Layer 7 of a small transformer language model trained on English Wikipedia (10 layers, counted from 0, width 128).
A neuron's activation on a vector x is SiLU(gate . x) times (in . x), where the dot is the dot product.
The model reads these tokens: " " "1" "." "0" "%" " of" " the" " population" "." "\n" "\n" "There" " were" " " "3" "7" "1" " households" "," " of" " which" " " "3"

The vector x that enters this layer's MLP at each token. A number n stands for n times 0.052.
0 " ": 6 -15 9 -26 1 -35 -8 17 14 -5 19 4 -22 7 35 -27 -15 -12 -3 21 -30 21 31 -18 16 20 14 11 -11 0 25 16 11 -53 2 -37 7 -6 -1 -21 -15 -11 14 20 3 -20 -6 -6 27 29 -15 30 34 23 -32 46 -20 -6 26 14 -17 21 -12 21 7 -25 -26 -2 -15 45 8 -14 -10 -6 -12 1 -10 4 4 28 -18 -8 -1 8 15 -4 -6 -8 12 0 -16 -46 -3 28 4 4 22 4 -18 -32 -23 -6 -20 23 35 -5 -5 -26 7 0 -14 -13 -5 11 13 -17 -11 -1 -12 18 -35 -22 19 -37 10 3 -8 24
1 "1": -30 20 17 -54 9 -15 3 5 16 -40 1 13 21 13 4 -4 -10 -38 -4 5 -11 10 2 34 1 9 -10 24 -9 -21 -1 8 25 -49 11 -27 3 -9 -16 -15 29 -13 -9 -13 19 6 -11 -19 24 36 -32 43 -8 8 -22 28 -13 -13 6 -1 -20 21 -10 13 7 -26 12 -3 -2 11 13 17 4 9 -7 -4 -34 16 24 12 -10 1 -5 -14 13 -9 -6 -40 -1 4 13 16 -31 17 10 -13 13 -11 -23 -9 33 7 -9 -5 29 22 12 -30 30 6 -12 -9 -4 -9 -12 22 -15 -15 9 4 6 -6 11 -39 21 3 -20 3
2 ".": 1 16 42 -18 -9 -22 -10 40 -2 -36 -7 -5 14 -11 14 -17 -23 -15 -5 44 -19 8 5 25 -17 20 -12 -3 -9 1 12 20 7 2 -15 6 -12 -24 -7 -30 5 -17 20 17 11 29 11 -28 22 20 6 30 43 8 -12 47 18 -7 12 -5 -4 -26 -29 24 35 -6 19 6 58 -7 10 19 10 -15 -2 21 -22 26 30 18 27 -15 21 0 29 4 9 -12 -3 -3 -1 3 15 36 21 -17 8 5 -1 -16 23 -5 -8 -13 26 24 -11 -25 6 11 13 -26 5 19 3 32 -2 -2 -20 7 -6 4 13 13 11 6 12 -25
3 "0": -4 13 -9 -33 -19 12 3 6 -10 -26 0 -11 11 -15 -6 -34 -21 -13 -44 10 -38 3 -17 12 -12 -5 4 -2 -12 24 -43 24 22 -20 -11 9 -14 -12 -17 -32 15 -14 3 -33 2 15 -10 -3 16 8 -38 36 21 26 -2 2 -13 -36 -33 -16 -12 17 -40 18 7 -1 27 -12 10 16 5 25 -5 20 -12 0 -40 -6 38 17 -3 -3 1 -19 18 -5 -14 -34 14 -19 3 0 -18 13 22 -11 3 -18 22 -18 11 9 10 -7 22 8 -7 7 26 -10 22 -1 14 -3 13 19 -29 16 23 -29 4 26 -12 -38 -2 -5 3 -23
4 "%": -2 -10 -23 5 9 26 19 20 -21 -31 21 2 6 -39 12 -56 -16 -13 -28 11 -15 -6 5 8 -6 11 7 -1 -8 -13 -57 1 35 -2 -19 -34 13 -6 -6 -23 20 -35 8 -19 -19 16 -2 -16 21 16 -30 28 31 22 22 0 -21 -15 -19 -26 5 21 -15 6 38 26 44 -12 9 34 -13 37 -12 -18 -25 -20 -8 -15 -10 24 -15 -24 1 1 13 1 -13 -4 -9 8 10 -43 11 -15 22 -2 -1 -8 9 -15 8 -11 22 13 21 -14 4 9 13 -1 -2 6 22 11 23 10 -15 27 22 3 -20 12 -7 -8 -3 3 -30 -7
5 " of": -17 8 5 8 0 -5 -8 -6 -24 9 9 11 2 -32 8 -23 19 -16 -38 24 -37 -6 7 13 -4 -7 12 11 -6 -27 -8 3 -7 1 -36 -59 27 -14 35 26 5 -12 6 -22 -8 24 -10 -48 -10 -19 -13 29 21 20 -24 35 16 -47 -48 -20 14 10 8 10 13 22 19 -5 11 32 -4 -7 -7 -5 -22 -17 24 0 -10 3 19 17 -4 -19 12 -24 13 -28 -2 -10 -5 -24 -7 -4 -5 -16 16 9 -6 -39 -6 -9 3 -20 7 1 2 33 6 8 13 -10 23 4 24 30 -24 22 -5 -12 5 4 -13 -11 -5 5 -31 26
6 " the": -10 28 -8 -17 1 6 -4 -3 -95 18 0 8 -3 -41 11 -25 -1 13 -38 10 -44 27 -9 -2 2 -12 -10 9 2 -28 1 2 -3 -17 -14 -15 32 -2 16 -5 15 -1 -13 -14 13 17 -15 -23 -24 -1 -10 22 24 -4 -3 12 19 -27 -26 4 -7 16 14 15 5 14 -2 7 15 18 3 -7 -23 -10 -5 -8 -4 0 -27 14 6 -4 -10 -5 13 -2 26 -21 -3 7 11 -18 -15 28 13 -60 -3 -6 -11 -25 -21 -15 -9 5 0 -5 6 24 -3 6 -5 -14 4 -23 22 18 -9 1 2 10 -29 20 -8 6 -19 18 -40 -8
7 " population": -33 13 -14 4 -1 -21 -23 28 -43 -16 20 7 -10 -25 38 -28 -8 -6 -40 -12 -32 4 -10 -27 -6 -22 -11 -14 13 -30 -11 2 15 -22 -38 -18 -2 18 27 4 3 -5 -31 -25 -2 -3 -24 -37 3 12 -9 27 1 14 28 -8 -29 -19 -25 7 25 40 -9 14 33 12 36 -1 -21 22 -31 -2 -19 -10 -32 -1 -16 4 -11 25 -8 -8 12 -27 -5 4 -4 11 -17 12 7 -43 -13 -12 17 1 -22 20 -13 7 0 -1 7 13 14 -7 -7 20 2 17 -13 -21 -12 -4 -2 0 -5 6 24 6 -12 -1 -18 -1 -26 3 -43 -12
8 ".": -6 4 32 -28 15 -24 -16 -8 -29 -7 -24 5 -3 -2 28 -32 5 2 15 44 -24 1 10 -15 19 14 18 3 -10 -14 3 42 15 9 -17 -14 -28 5 30 -3 -5 -9 16 11 20 14 -20 -34 7 20 0 18 -6 0 40 43 0 -31 -2 -4 -11 -12 -8 1 17 14 17 9 16 20 2 -7 13 -9 -16 -26 2 16 24 -1 0 5 -3 13 33 2 0 -15 17 -34 -30 -25 30 -9 11 -2 15 26 17 -24 -4 -8 -20 -39 24 22 9 -14 23 45 20 -27 28 11 29 -9 0 -14 15 -2 -8 -15 19 -18 3 3 -10 14
9 "\n": 8 13 8 -25 4 16 -31 10 8 -17 -15 25 -19 14 23 -35 3 8 16 7 -35 -10 -4 -12 13 0 20 3 -31 -22 -6 41 19 -26 26 -15 38 0 -8 -48 0 8 16 6 19 27 -16 1 -1 13 -9 16 -18 8 30 40 -8 -11 11 12 3 11 -1 -11 11 -19 4 -9 -9 22 6 -6 -7 14 -3 -13 -7 5 -13 17 6 -6 -29 -1 24 -13 29 1 17 -20 -41 -17 38 4 0 -8 18 14 14 -25 -17 -23 -12 12 21 -3 18 -25 31 17 40 -5 29 -22 -3 -58 -15 -7 11 -11 2 -2 2 -23 -1 -3 -18 9
10 "\n": -5 2 -3 0 -3 17 -25 5 6 -30 13 6 1 7 26 -33 1 32 -11 2 -11 10 14 -2 11 11 6 6 -13 -7 3 55 9 -24 -10 -32 18 -5 2 -40 5 -17 4 18 0 37 -13 31 9 15 -19 13 -2 -6 12 34 -12 -17 4 32 -4 35 -16 2 -5 7 -8 6 4 28 12 -32 -10 -5 3 -13 0 -1 -2 -2 -11 0 -5 -1 17 -14 16 0 1 12 -26 -32 36 4 -7 4 20 13 8 -7 -28 -47 -10 -9 25 10 -3 -31 45 24 20 -2 16 14 -9 -36 -3 3 -11 2 -40 20 19 -11 -3 7 11 -21
11 "There": -16 -7 -15 11 35 -7 -32 19 -14 -4 -12 -8 -1 -26 1 -16 -37 8 -6 12 -22 -13 30 -7 -31 17 -12 14 10 -7 -14 8 30 -26 13 -20 0 4 3 28 7 -22 29 12 -4 11 -17 -15 5 -6 -10 36 12 -17 5 22 -13 -37 -11 -40 2 -3 -6 38 11 4 4 -15 2 24 -20 -14 -5 15 3 9 -12 -24 0 -25 -22 -7 16 -10 24 25 32 37 -6 -40 -31 -6 -4 -16 42 -61 12 12 -13 -3 -17 -15 -17 5 17 -31 9 33 10 37 -25 -11 -9 -18 -14 -4 -8 17 19 -13 -9 18 -12 0 6 -12 -1 18
12 " were": -10 -2 5 -5 1 2 -16 11 -19 -20 -3 -36 -32 7 11 23 -13 -2 -12 27 -45 19 5 -63 -10 19 -2 -1 9 -11 -10 -16 -11 12 26 -19 16 -23 -10 -6 4 -8 4 -15 -2 -4 -3 -13 -44 13 -31 24 21 4 -21 9 -16 -24 -14 14 -1 -6 17 -2 0 -13 7 -27 33 34 -17 -2 -22 -7 -8 -6 -6 -32 11 4 -27 12 -12 -18 10 -21 10 -3 19 8 -11 -34 6 2 -7 -55 1 -49 5 -5 -53 -17 -9 4 4 14 10 37 -12 3 10 -22 -33 -9 -7 18 -15 19 29 -19 8 0 0 -17 20 -17 -23 13
13 " ": -19 -1 -6 -27 11 7 -20 1 -2 8 2 -12 6 -6 12 12 -9 -6 -22 -2 -24 32 -5 -32 7 9 3 -35 9 5 28 16 3 -16 13 -22 2 9 -2 -33 63 -4 17 -21 4 18 -23 19 -36 14 0 17 -16 -6 -48 5 -33 -16 -4 45 2 -7 7 -1 18 -27 -2 -13 24 9 41 -9 -38 13 -21 10 8 -17 20 12 -3 -16 -34 -14 -5 -2 12 1 -22 11 33 -24 -12 39 0 -26 -12 24 18 -18 -28 5 -12 14 16 -6 -1 9 11 5 2 -8 -31 6 -13 13 4 27 13 -4 -3 -1 -6 4 17 -32 -25 1
14 "3": -18 22 15 -40 6 9 -14 -9 -9 -25 12 -1 3 -5 6 -4 -4 -4 -4 -10 -22 9 -1 -2 4 11 1 9 3 -16 -27 9 -11 -33 28 5 31 19 -17 3 50 -11 4 -27 -16 15 1 -18 -34 13 -19 25 -23 -13 -6 16 -24 -23 -10 32 -5 17 -8 -17 -10 -36 7 -15 24 24 15 -22 -13 0 -33 23 1 -26 12 15 -2 8 -34 -31 -7 -26 -28 -24 -6 -15 15 13 -34 21 3 -34 4 -31 22 -9 -8 -10 -4 9 14 -8 22 26 18 11 16 -6 -35 -24 -9 48 -14 2 17 -6 -1 31 -31 -26 13 0 -12 -20
15 "7": -21 9 6 -23 -6 8 -12 -7 -29 -21 13 -4 12 -8 -3 -22 -12 -2 -24 -2 -22 21 -14 -11 8 16 5 7 -1 -14 -36 6 -15 -44 30 -12 26 -11 -6 12 43 -27 14 -20 -8 31 12 -25 -48 10 -26 23 -13 -10 -15 1 -32 -19 -23 9 15 1 -12 -20 -5 -34 14 -27 12 18 28 1 -23 -15 -28 8 -8 -3 28 23 -12 9 -11 -9 9 -31 -11 -25 -11 0 6 -17 -36 36 14 -34 -1 -32 25 -15 -12 -13 7 10 -2 4 14 18 12 7 31 -7 -17 -14 2 41 2 11 13 6 3 21 -26 -29 14 -5 -17 -9
16 "1": -7 4 6 -10 -14 3 -18 -3 -29 -23 11 5 16 -20 -6 -16 -10 -3 -36 -2 -26 21 -9 -16 1 -2 -4 8 2 -17 -35 6 -9 -47 38 -16 30 -7 0 5 42 -31 1 -16 -9 24 6 -15 -51 12 -25 16 2 -19 -11 10 -24 -22 -36 2 19 7 -12 -24 -9 -27 16 -32 12 23 27 20 -14 -18 -33 7 -3 12 34 12 1 19 -7 -12 19 -28 4 -31 5 8 5 -33 -36 27 15 -31 -2 -27 20 -26 -23 -12 12 10 12 -1 4 25 10 0 15 -6 -16 -20 13 29 9 12 15 8 13 9 -18 -24 -3 7 -34 -6
17 " households": 11 -24 -12 -17 17 -6 -30 32 -15 -16 0 16 14 -26 28 -8 -20 22 -9 0 -32 17 6 -46 -25 0 13 0 13 -13 -16 -11 15 -9 -11 -15 43 3 4 9 26 -19 1 -28 -15 13 -18 -20 -13 8 -18 32 2 -5 26 17 -13 -38 -8 2 21 20 10 -10 29 -3 38 -25 10 37 -18 7 -19 -3 -41 -4 1 -27 6 25 -5 -5 -7 1 -1 8 -1 -14 6 2 -6 -20 -1 26 2 -29 -1 -16 -4 17 -6 5 9 14 3 -35 8 37 -9 33 -44 -7 -28 12 -10 27 -20 6 45 1 9 27 -37 8 -6 -4 -29 -4
18 ",": 18 -9 3 -19 17 21 -12 7 -16 15 -19 45 2 -19 11 0 -13 31 -6 8 -50 -3 -3 -35 15 10 13 -9 25 -25 -5 -2 2 -7 0 -29 4 -31 -12 -12 4 -20 13 14 -9 10 -19 -24 9 23 -17 22 -8 -1 37 1 -3 -54 -14 7 11 18 28 -10 22 -24 0 -8 30 4 13 24 16 -44 -5 1 10 -18 -4 -25 -1 3 -3 -28 7 -9 -4 -8 12 -1 -16 -35 21 11 19 -48 -10 -22 16 -23 -28 9 -16 16 0 25 -3 26 -5 29 2 -28 -13 5 9 20 -19 0 33 3 12 42 -24 -8 -1 -20 -37 0
19 " of": 7 -17 -8 -26 -9 -13 -19 -5 4 -14 -4 32 9 -7 12 -3 12 10 -1 18 -16 -2 -9 3 -27 -17 10 0 14 -7 26 -41 13 -6 -25 -19 20 -41 -1 16 18 -39 10 11 17 19 -16 -29 -6 4 -12 6 38 18 -30 17 20 -27 -38 13 29 -2 23 -4 9 -6 -20 5 7 45 6 -11 14 -7 -12 3 22 -31 -12 -15 15 29 -4 -7 5 -13 16 -6 3 -19 19 -7 12 19 -7 -43 5 -2 -49 -16 -30 -30 -1 3 2 6 -9 13 -13 30 23 -40 16 0 -27 -4 -3 -7 15 14 33 21 4 -11 -20 -39 -26 21
20 " which": -12 -1 -5 -1 9 28 -30 -4 -11 9 -32 10 -22 -18 -5 12 -17 10 15 14 -35 35 -12 -17 8 1 2 -1 6 13 10 -21 6 -14 -13 -4 10 -26 13 39 15 -5 22 5 12 18 -26 -35 -5 30 1 33 -11 -8 36 6 10 -45 1 -13 6 30 3 12 10 10 14 -18 23 -11 7 10 -11 -23 -22 14 3 -22 -9 16 -7 37 20 -15 9 -22 15 35 3 -6 -11 -32 24 3 12 -32 10 33 -9 -14 -2 -8 -32 12 -7 9 19 11 -7 34 11 -13 22 4 -30 30 -31 29 39 11 21 17 -9 2 -9 -8 -41 -26
21 " ": -3 -7 2 -7 -6 5 -41 -8 2 18 -3 20 -5 -3 -1 9 -28 -13 -21 -9 -15 15 -12 -11 13 4 -19 -31 10 1 16 8 30 1 18 -17 22 -15 7 -20 40 -18 29 -19 3 12 -44 18 -9 3 -13 14 -11 -5 -50 15 -16 -27 1 33 2 3 17 10 11 -8 3 7 53 19 40 -21 -26 -6 -23 14 -10 0 21 -1 -8 -3 -21 -20 7 8 27 -3 -33 -15 33 -12 -6 -1 14 -20 -2 42 9 -21 -4 -17 -7 11 -11 -11 0 2 23 29 23 -18 2 20 -23 -12 0 24 9 -5 -22 17 18 4 20 -37 -33 -30
22 "3": -4 11 17 -35 -12 11 -24 -9 -6 -16 8 36 -6 6 -8 -7 -15 -19 9 -22 -19 -4 4 13 11 1 -20 4 5 -17 -26 3 -1 -14 27 -17 34 6 -8 -9 36 -17 13 -17 -14 18 -21 -6 -16 4 -32 27 -17 -7 -9 23 1 -24 -21 35 9 24 -1 11 -4 -38 11 -2 53 26 10 -20 -2 -4 -33 23 -8 2 19 5 8 14 -17 -44 -4 -6 -16 -13 -19 -42 25 6 -40 -13 15 -21 17 -6 12 -12 18 -13 -3 20 5 -6 18 8 22 33 31 -28 -4 -3 -29 22 -7 6 15 -13 -13 36 -9 -30 13 -8 -5 -34

Each question shows the input weights of one neuron of the MLP. A number n stands for n times 0.0052.

n26 gate: -25 43 -49 20 33 18 -4 -14 40 34 -34 27 1 4 -26 7 -43 -3 12 -22 16 4 -15 1 -16 40 -42 -5 -61 -7 1 -33 32 -31 -13 22 -26 13 24 -39 14 2 1 -26 -7 21 -19 -1 -26 -16 -7 5 16 5 -28 -20 -19 48 11 32 -45 8 -28 -1 -15 18 -8 16 -18 6 20 8 -11 -11 -21 -28 38 14 2 -31 -33 -20 -27 15 15 -48 -14 32 21 6 16 25 22 22 16 0 11 -1 13 -3 -1 19 -22 -6 23 -7 4 -21 -30 -5 6 -14 24 -26 -22 11 -40 -8 -16 -34 12 -5 15 -13 -1 5 -13 23
n26 in: 29 -32 1 -35 -19 42 11 -53 -3 23 -45 22 23 11 -35 14 37 -7 -27 -21 5 -1 14 7 41 17 -27 27 -26 -13 31 7 3 -18 1 20 -12 8 20 21 8 -44 -8 17 -24 1 -12 26 23 28 6 41 31 13 23 -9 -13 5 -47 -42 5 1 -60 -21 -27 -45 -18 -26 2 -13 -6 36 -46 -8 -17 -18 50 -39 -1 -30 -14 43 -20 25 -18 14 20 -6 -19 49 -14 2 23 9 -17 -30 -28 -33 -3 22 31 16 -13 34 -13 -5 13 19 -51 33 41 38 31 26 24 10 -1 26 -17 -18 7 -7 4 2 24 36 36 6
It fires most on token 7 " population"

n212 gate: -33 -18 -43 10 -6 36 3 2 -17 -39 -26 -3 12 1 19 -11 10 9 -9 41 6 -37 -10 11 -23 18 -17 4 -10 27 14 26 -19 -20 0 -34 13 -5 3 33 16 -6 4 -38 -25 30 17 -3 27 3 -64 34 -8 9 -13 -21 15 41 -30 26 -24 -27 -11 -21 -13 2 -22 32 17 -21 3 -19 -21 -4 -27 -5 1 -17 10 13 8 31 -23 14 -3 -13 18 11 8 7 -3 -33 11 -11 -30 6 22 -1 22 17 43 18 16 -20 25 -36 23 -15 4 -22 -22 -14 -27 0 -5 9 -6 13 26 -31 49 17 -11 21 -26 -3 -22 45
n212 in: 32 7 20 24 27 38 12 11 -5 -22 21 -7 9 -28 20 1 -9 -12 -21 -13 13 21 11 -7 -12 -8 -15 -16 -29 8 -5 -24 4 10 13 1 0 17 -25 11 11 -25 36 -13 -10 -33 -11 30 4 -42 -41 -25 -11 -3 44 -4 -3 -49 15 31 12 -11 24 9 36 -1 2 -14 -17 -14 7 -1 -2 0 38 -16 -11 0 13 33 39 14 -56 -3 -27 -48 -28 -8 8 -16 -25 -8 8 -45 -13 26 53 10 18 -19 17 11 -24 -20 29 -15 -33 9 16 10 -35 10 -32 -9 51 1 20 11 13 50 10 -36 7 -22 -2 17 1 -23
On which token does it fire most, and how strongly? 4 "%", at about 2.7

n151 gate: -13 0 11 -8 1 -38 10 7 11 42 18 1 21 34 -31 1 -18 29 -15 9 34 13 40 25 -7 -19 -28 -39 9 -36 15 12 43 13 22 15 -16 13 -7 -43 16 0 -9 -12 39 2 -28 -14 26 -44 -2 30 -40 17 -8 -24 -13 -9 -7 -12 4 -14 13 20 -8 -7 23 -28 5 -28 -10 19 -8 -1 40 2 -7 -24 -34 27 41 8 5 23 -21 -18 -10 -16 5 -31 9 -1 3 7 21 -4 62 -6 7 26 -37 -1 -1 -20 15 -1 24 -13 -8 22 7 5 35 6 33 18 -11 -3 8 -40 7 -11 -1 -11 27 28 -6 2
n151 in: -41 -30 10 14 16 9 -23 5 -16 -27 50 -12 -22 -9 -20 18 25 -5 32 -1 -3 -10 -37 -42 -23 -40 3 7 -8 -26 -17 -5 -11 17 -36 21 -9 21 71 20 35 -15 2 14 -9 -14 -12 1 29 -34 -14 18 45 -2 -5 24 -39 10 16 -10 12 31 5 -5 14 12 4 29 5 3 -38 -10 -3 -11 -5 3 -1 13 14 16 -18 -4 -8 -11 19 21 6 15 27 23 -8 4 4 17 59 -21 10 -19 -26 16 28 -29 -22 -19 -17 3 -11 10 -16 5 33 13 -1 -8 -17 -19 -13 -24 -32 -66 -26 47 18 37 -22 -17 -25 -8
It fires most on token 11 "There"

n35 gate: 22 3 -21 26 -1 -4 -1 8 23 14 -5 8 -3 5 -11 57 12 14 -25 -14 20 -18 11 1 16 30 14 4 -15 24 -16 -12 -13 43 31 4 -4 -17 33 -10 -54 12 -5 10 41 -24 -3 13 39 -16 -1 -10 11 20 -27 14 0 5 7 20 -11 4 25 10 37 -27 -11 16 26 26 -1 -24 45 -4 0 -30 -17 -23 -8 -26 -16 15 -1 29 -33 -50 46 -34 22 -24 2 -15 -26 -4 -57 17 28 13 1 -13 1 -35 -13 4 -26 -12 -9 -3 -6 33 -30 21 -6 -23 -21 -8 1 13 11 -3 -8 -14 31 -25 23 -6 -11 28
n35 in: -30 1 23 3 -12 -17 19 16 12 -5 -1 5 24 -42 1 -6 0 -45 -18 56 -10 -25 -12 -53 8 -1 45 -20 -36 -16 -38 13 -18 38 1 -3 21 -14 12 -21 1 13 -22 7 29 14 -3 18 8 9 -24 -50 19 9 -38 -1 -28 -8 25 -19 1 12 12 32 -24 9 -26 -5 -12 23 25 -21 -11 27 -21 5 -1 -28 -26 9 -46 -20 35 -4 38 14 5 31 8 -28 3 34 1 1 -6 22 -8 65 -6 0 7 -24 -45 19 -30 23 -52 1 -13 11 -27 -25 -16 12 -2 -39 24 -2 -14 23 -24 -34 19 1 19 -8 -10 -30
It fires most on token 0 " "

n258 gate: -5 7 1 27 23 22 -1 16 25 -13 -41 -19 -10 31 -8 12 -23 28 3 62 3 -21 -15 -23 7 -15 -11 7 -12 14 -43 -21 -8 18 -44 11 27 3 -30 -46 -29 18 -5 -15 8 -7 16 -17 -15 16 1 -2 28 7 -16 -20 14 20 42 32 -11 33 -11 -13 16 -20 -9 -13 17 -50 -39 -19 -1 -19 -43 -27 -1 -6 5 37 -36 57 23 7 16 -15 20 -29 -3 10 -21 -29 29 41 24 1 3 9 -12 -22 -27 30 -17 27 -7 0 30 1 -6 -15 35 -17 5 -20 29 -2 7 -9 1 40 37 -21 25 -4 -4 -22 -18 -3
n258 in: -10 15 70 -12 -42 32 33 11 13 14 -12 -5 -26 5 16 -20 -4 -37 -3 7 -15 24 -2 -44 0 21 1 19 -70 29 34 -54 -46 11 0 -17 -21 -10 -2 24 -3 42 -10 14 -5 52 -9 -11 -13 -21 49 19 11 23 -7 19 35 10 -3 16 20 -29 -14 37 5 -12 -4 -14 14 26 -12 12 -5 20 9 -1 28 51 -7 8 -51 14 17 -7 30 -55 -45 21 -2 15 16 -18 -51 41 -36 29 3 17 -37 -34 -45 -28 29 5 2 -2 16 -20 6 -14 33 18 -2 -2 4 8 30 44 -2 2 -2 18 0 -40 5 14 -58 -34
Its two highest activations, in order, are on tokens 12 " were", 20 " which"

n10 gate: 12 -7 7 5 -17 -25 62 16 -22 -14 -7 -9 -2 17 0 33 8 -66 -7 38 -20 17 -17 34 33 26 -8 -4 -25 18 -8 -9 -32 16 -2 10 24 7 -7 -5 68 19 18 -5 -7 22 34 -4 26 -37 -20 19 7 24 -36 24 7 8 17 6 -21 -5 -16 11 7 -18 -38 28 8 -7 12 -28 -6 27 -15 -5 -30 -5 9 -31 -18 -1 5 9 20 13 27 28 21 -18 -2 42 -32 10 -7 10 -7 35 16 -5 1 23 3 -12 -5 18 3 -12 -4 -27 -42 -1 14 28 -1 -20 27 -23 -11 12 6 24 20 -27 33 54 40 29
n10 in: 15 -25 6 10 3 -41 30 19 3 19 29 -3 -15 17 13 -10 -28 -13 -56 -30 -23 11 18 -3 13 -32 10 -13 20 8 8 -1 -5 -32 30 21 11 -14 1 4 -5 -9 -18 6 17 20 28 1 17 22 8 -6 18 23 -2 46 -11 9 -10 -25 -25 1 -32 4 -36 -13 -3 3 -5 30 14 6 -4 -21 -8 6 -15 -6 -10 -22 -19 -4 18 -6 -12 31 15 30 -22 16 15 15 -5 23 -29 24 -11 13 23 67 36 42 -10 -41 4 -19 -22 2 -42 -7 -5 22 15 22 6 44 30 -3 -13 22 44 -22 -4 -11 -27 -18 23 -18
On which three tokens does it fire most, strongest first? 2 ".", 0 " ", 9 "\n"

n43 gate: -4 -34 -6 44 -5 -32 11 -46 -3 -2 8 23 9 9 -15 -45 -8 13 21 -18 33 48 -26 27 26 -16 -6 2 18 -7 27 -16 3 34 12 38 -1 -28 24 -19 -40 -5 -29 -1 22 -17 -7 16 -7 11 -4 -8 -8 -3 -36 23 30 29 48 18 11 36 49 -29 -10 -19 16 -34 4 21 17 -1 24 1 43 29 6 47 10 -12 -33 8 36 -1 11 -25 -29 -51 -3 -31 -12 33 8 -9 3 9 -1 4 26 14 -5 5 16 -26 -5 -24 -1 10 43 -10 19 -3 -33 35 -13 25 10 3 24 1 -27 1 29 -11 7 -16 15 1
n43 in: 6 -23 -7 -23 35 4 5 -42 -30 -20 -14 10 -7 -27 -1 20 23 -14 -2 25 -30 -71 -8 -9 15 20 1 14 -13 2 -36 14 -6 -21 -46 -5 35 19 -5 23 4 -9 7 -11 -15 18 -16 -7 -4 -12 -6 20 -33 -26 17 15 -14 -23 -46 -40 -4 3 33 5 25 -13 25 14 -14 0 -33 8 -11 26 -16 15 27 -30 -20 26 -4 -15 15 -35 16 29 -8 -17 4 -40 44 -12 -40 -22 -27 24 3 -7 -11 6 21 -27 33 4 23 -19 -25 -23 -76 44 -16 20 -39 -13 -3 31 -27 -46 -23 14 -1 1 -16 -15 14 24 -6 49
On which token does it fire most, and how strongly? 22 "3", at about 0.64

n253 gate: -14 27 4 -16 21 19 22 -24 17 -6 -3 26 -2 0 -17 -10 10 -27 -2 28 -12 2 -46 -7 -30 19 9 -17 -27 -19 -16 -22 -16 9 0 -29 -28 -11 -7 15 7 -2 -8 6 7 19 -21 5 7 14 -5 -1 8 4 17 0 16 -3 -17 31 29 2 5 -9 1 49 -1 5 43 -35 -1 -20 -2 -24 0 22 16 5 -25 10 12 -32 -14 -12 8 -7 -21 14 -26 11 52 -32 57 4 -6 -63 -7 14 -18 -1 -8 27 -10 20 -17 5 11 -19 -63 -13 30 -35 18 -32 2 -6 36 -32 10 -19 1 6 7 12 -3 -7 -30 22
n253 in: -34 -10 -30 1 -8 -36 -29 14 53 0 -7 26 -12 39 -20 -23 -30 13 1 18 31 -22 10 -28 6 18 7 -5 22 29 -3 -13 18 17 2 -23 -26 23 -28 -35 -7 -4 3 -6 -36 8 -10 -29 21 -17 11 -30 24 -2 -33 -8 33 4 -64 27 -35 -6 -12 -27 23 -2 11 -19 43 4 -6 -18 15 -28 -17 15 25 39 -42 -23 33 -44 15 34 -6 -23 -15 15 -10 -2 26 44 22 -3 72 3 13 14 -15 -48 10 -16 -8 -9 -3 6 -30 -9 35 -22 0 0 10 -31 -28 12 -14 -25 -27 -14 20 -10 -33 3 15 37 10 -5
Its two highest activations, in order, are on tokens 19 " of", 2 "."

n112 gate: -33 0 23 7 -11 -26 -7 -58 46 22 25 48 -44 -6 -9 -34 19 -38 3 19 34 28 11 2 32 40 4 45 8 5 -38 16 5 3 18 14 -34 -10 -3 51 -26 21 -22 61 3 -7 50 5 25 15 -27 -5 -6 3 -6 -21 32 -9 -4 3 -4 52 -10 22 -17 -22 -1 -15 15 -12 44 23 8 -14 -11 1 -18 4 37 -6 -12 28 -10 5 2 -4 42 31 -32 4 -4 30 -31 -15 25 -8 -2 23 31 9 -21 -16 44 11 -13 -13 -14 -38 -7 -4 -15 -4 29 48 7 -46 -1 -19 19 5 -4 6 -3 0 -24 -18 27 -11
n112 in: -8 -10 -12 -25 13 6 31 12 0 -51 -10 2 2 -8 -22 -51 34 -9 35 -8 1 17 -53 -28 -3 -30 59 12 -11 -10 -13 16 35 -31 -6 -14 25 28 13 19 5 21 22 -22 4 4 -36 -4 -23 -7 -6 -22 15 43 -28 23 -9 -31 -21 29 -44 -18 -14 9 -1 6 -28 -3 37 -10 -6 -39 -50 -1 12 -2 37 12 20 27 28 10 -15 -32 -33 -3 17 42 8 6 -39 7 50 27 26 -13 13 -21 14 6 11 2 -7 14 -34 15 3 1 12 11 19 -8 33 2 25 -13 -9 24 -37 -16 40 7 -25 9 -8 20 11 55
Its two highest activations, in order, are on tokens 10 "\n", 0 " "

n178 gate: -8 -5 -21 -16 3 5 26 -2 16 8 12 -27 7 1 -14 -33 5 12 -3 -8 -6 -9 -20 4 -36 -19 1 -14 -11 29 1 4 32 1 16 -5 14 -28 10 -12 -7 11 -1 15 26 57 -23 26 9 -34 2 5 -24 6 -6 -2 42 -7 -9 -24 16 23 5 -12 -36 -9 41 -25 -34 38 5 63 -2 -5 5 5 -30 12 -15 46 23 27 -23 -22 15 42 24 26 29 20 0 18 18 -35 -24 18 -33 25 -5 -35 11 12 8 15 -42 29 -11 29 -22 1 13 18 7 6 14 -35 4 -21 -36 1 -26 43 -43 -13 12 27 -17 -20
n178 in: -22 4 -19 3 40 6 -22 -9 -3 -22 31 54 -1 -41 -13 -8 -21 -25 4 -28 -9 -10 -19 -19 3 -1 21 21 2 -43 29 -26 26 -26 -25 3 42 -28 -18 -50 5 49 1 25 -3 -12 6 -10 -48 26 -16 38 13 -43 16 -16 -4 17 -32 -37 9 39 37 50 28 33 -18 -50 -17 46 -1 5 23 28 18 13 19 -31 46 38 -16 -8 13 49 -18 18 15 7 41 -2 5 -9 9 -7 38 2 13 -20 -35 -4 15 31 -7 -13 -7 -22 4 8 0 21 6 -10 26 11 47 -19 -45 24 -16 13 11 -25 35 -3 -9 36 -5 21
It fires most on token 4 "%"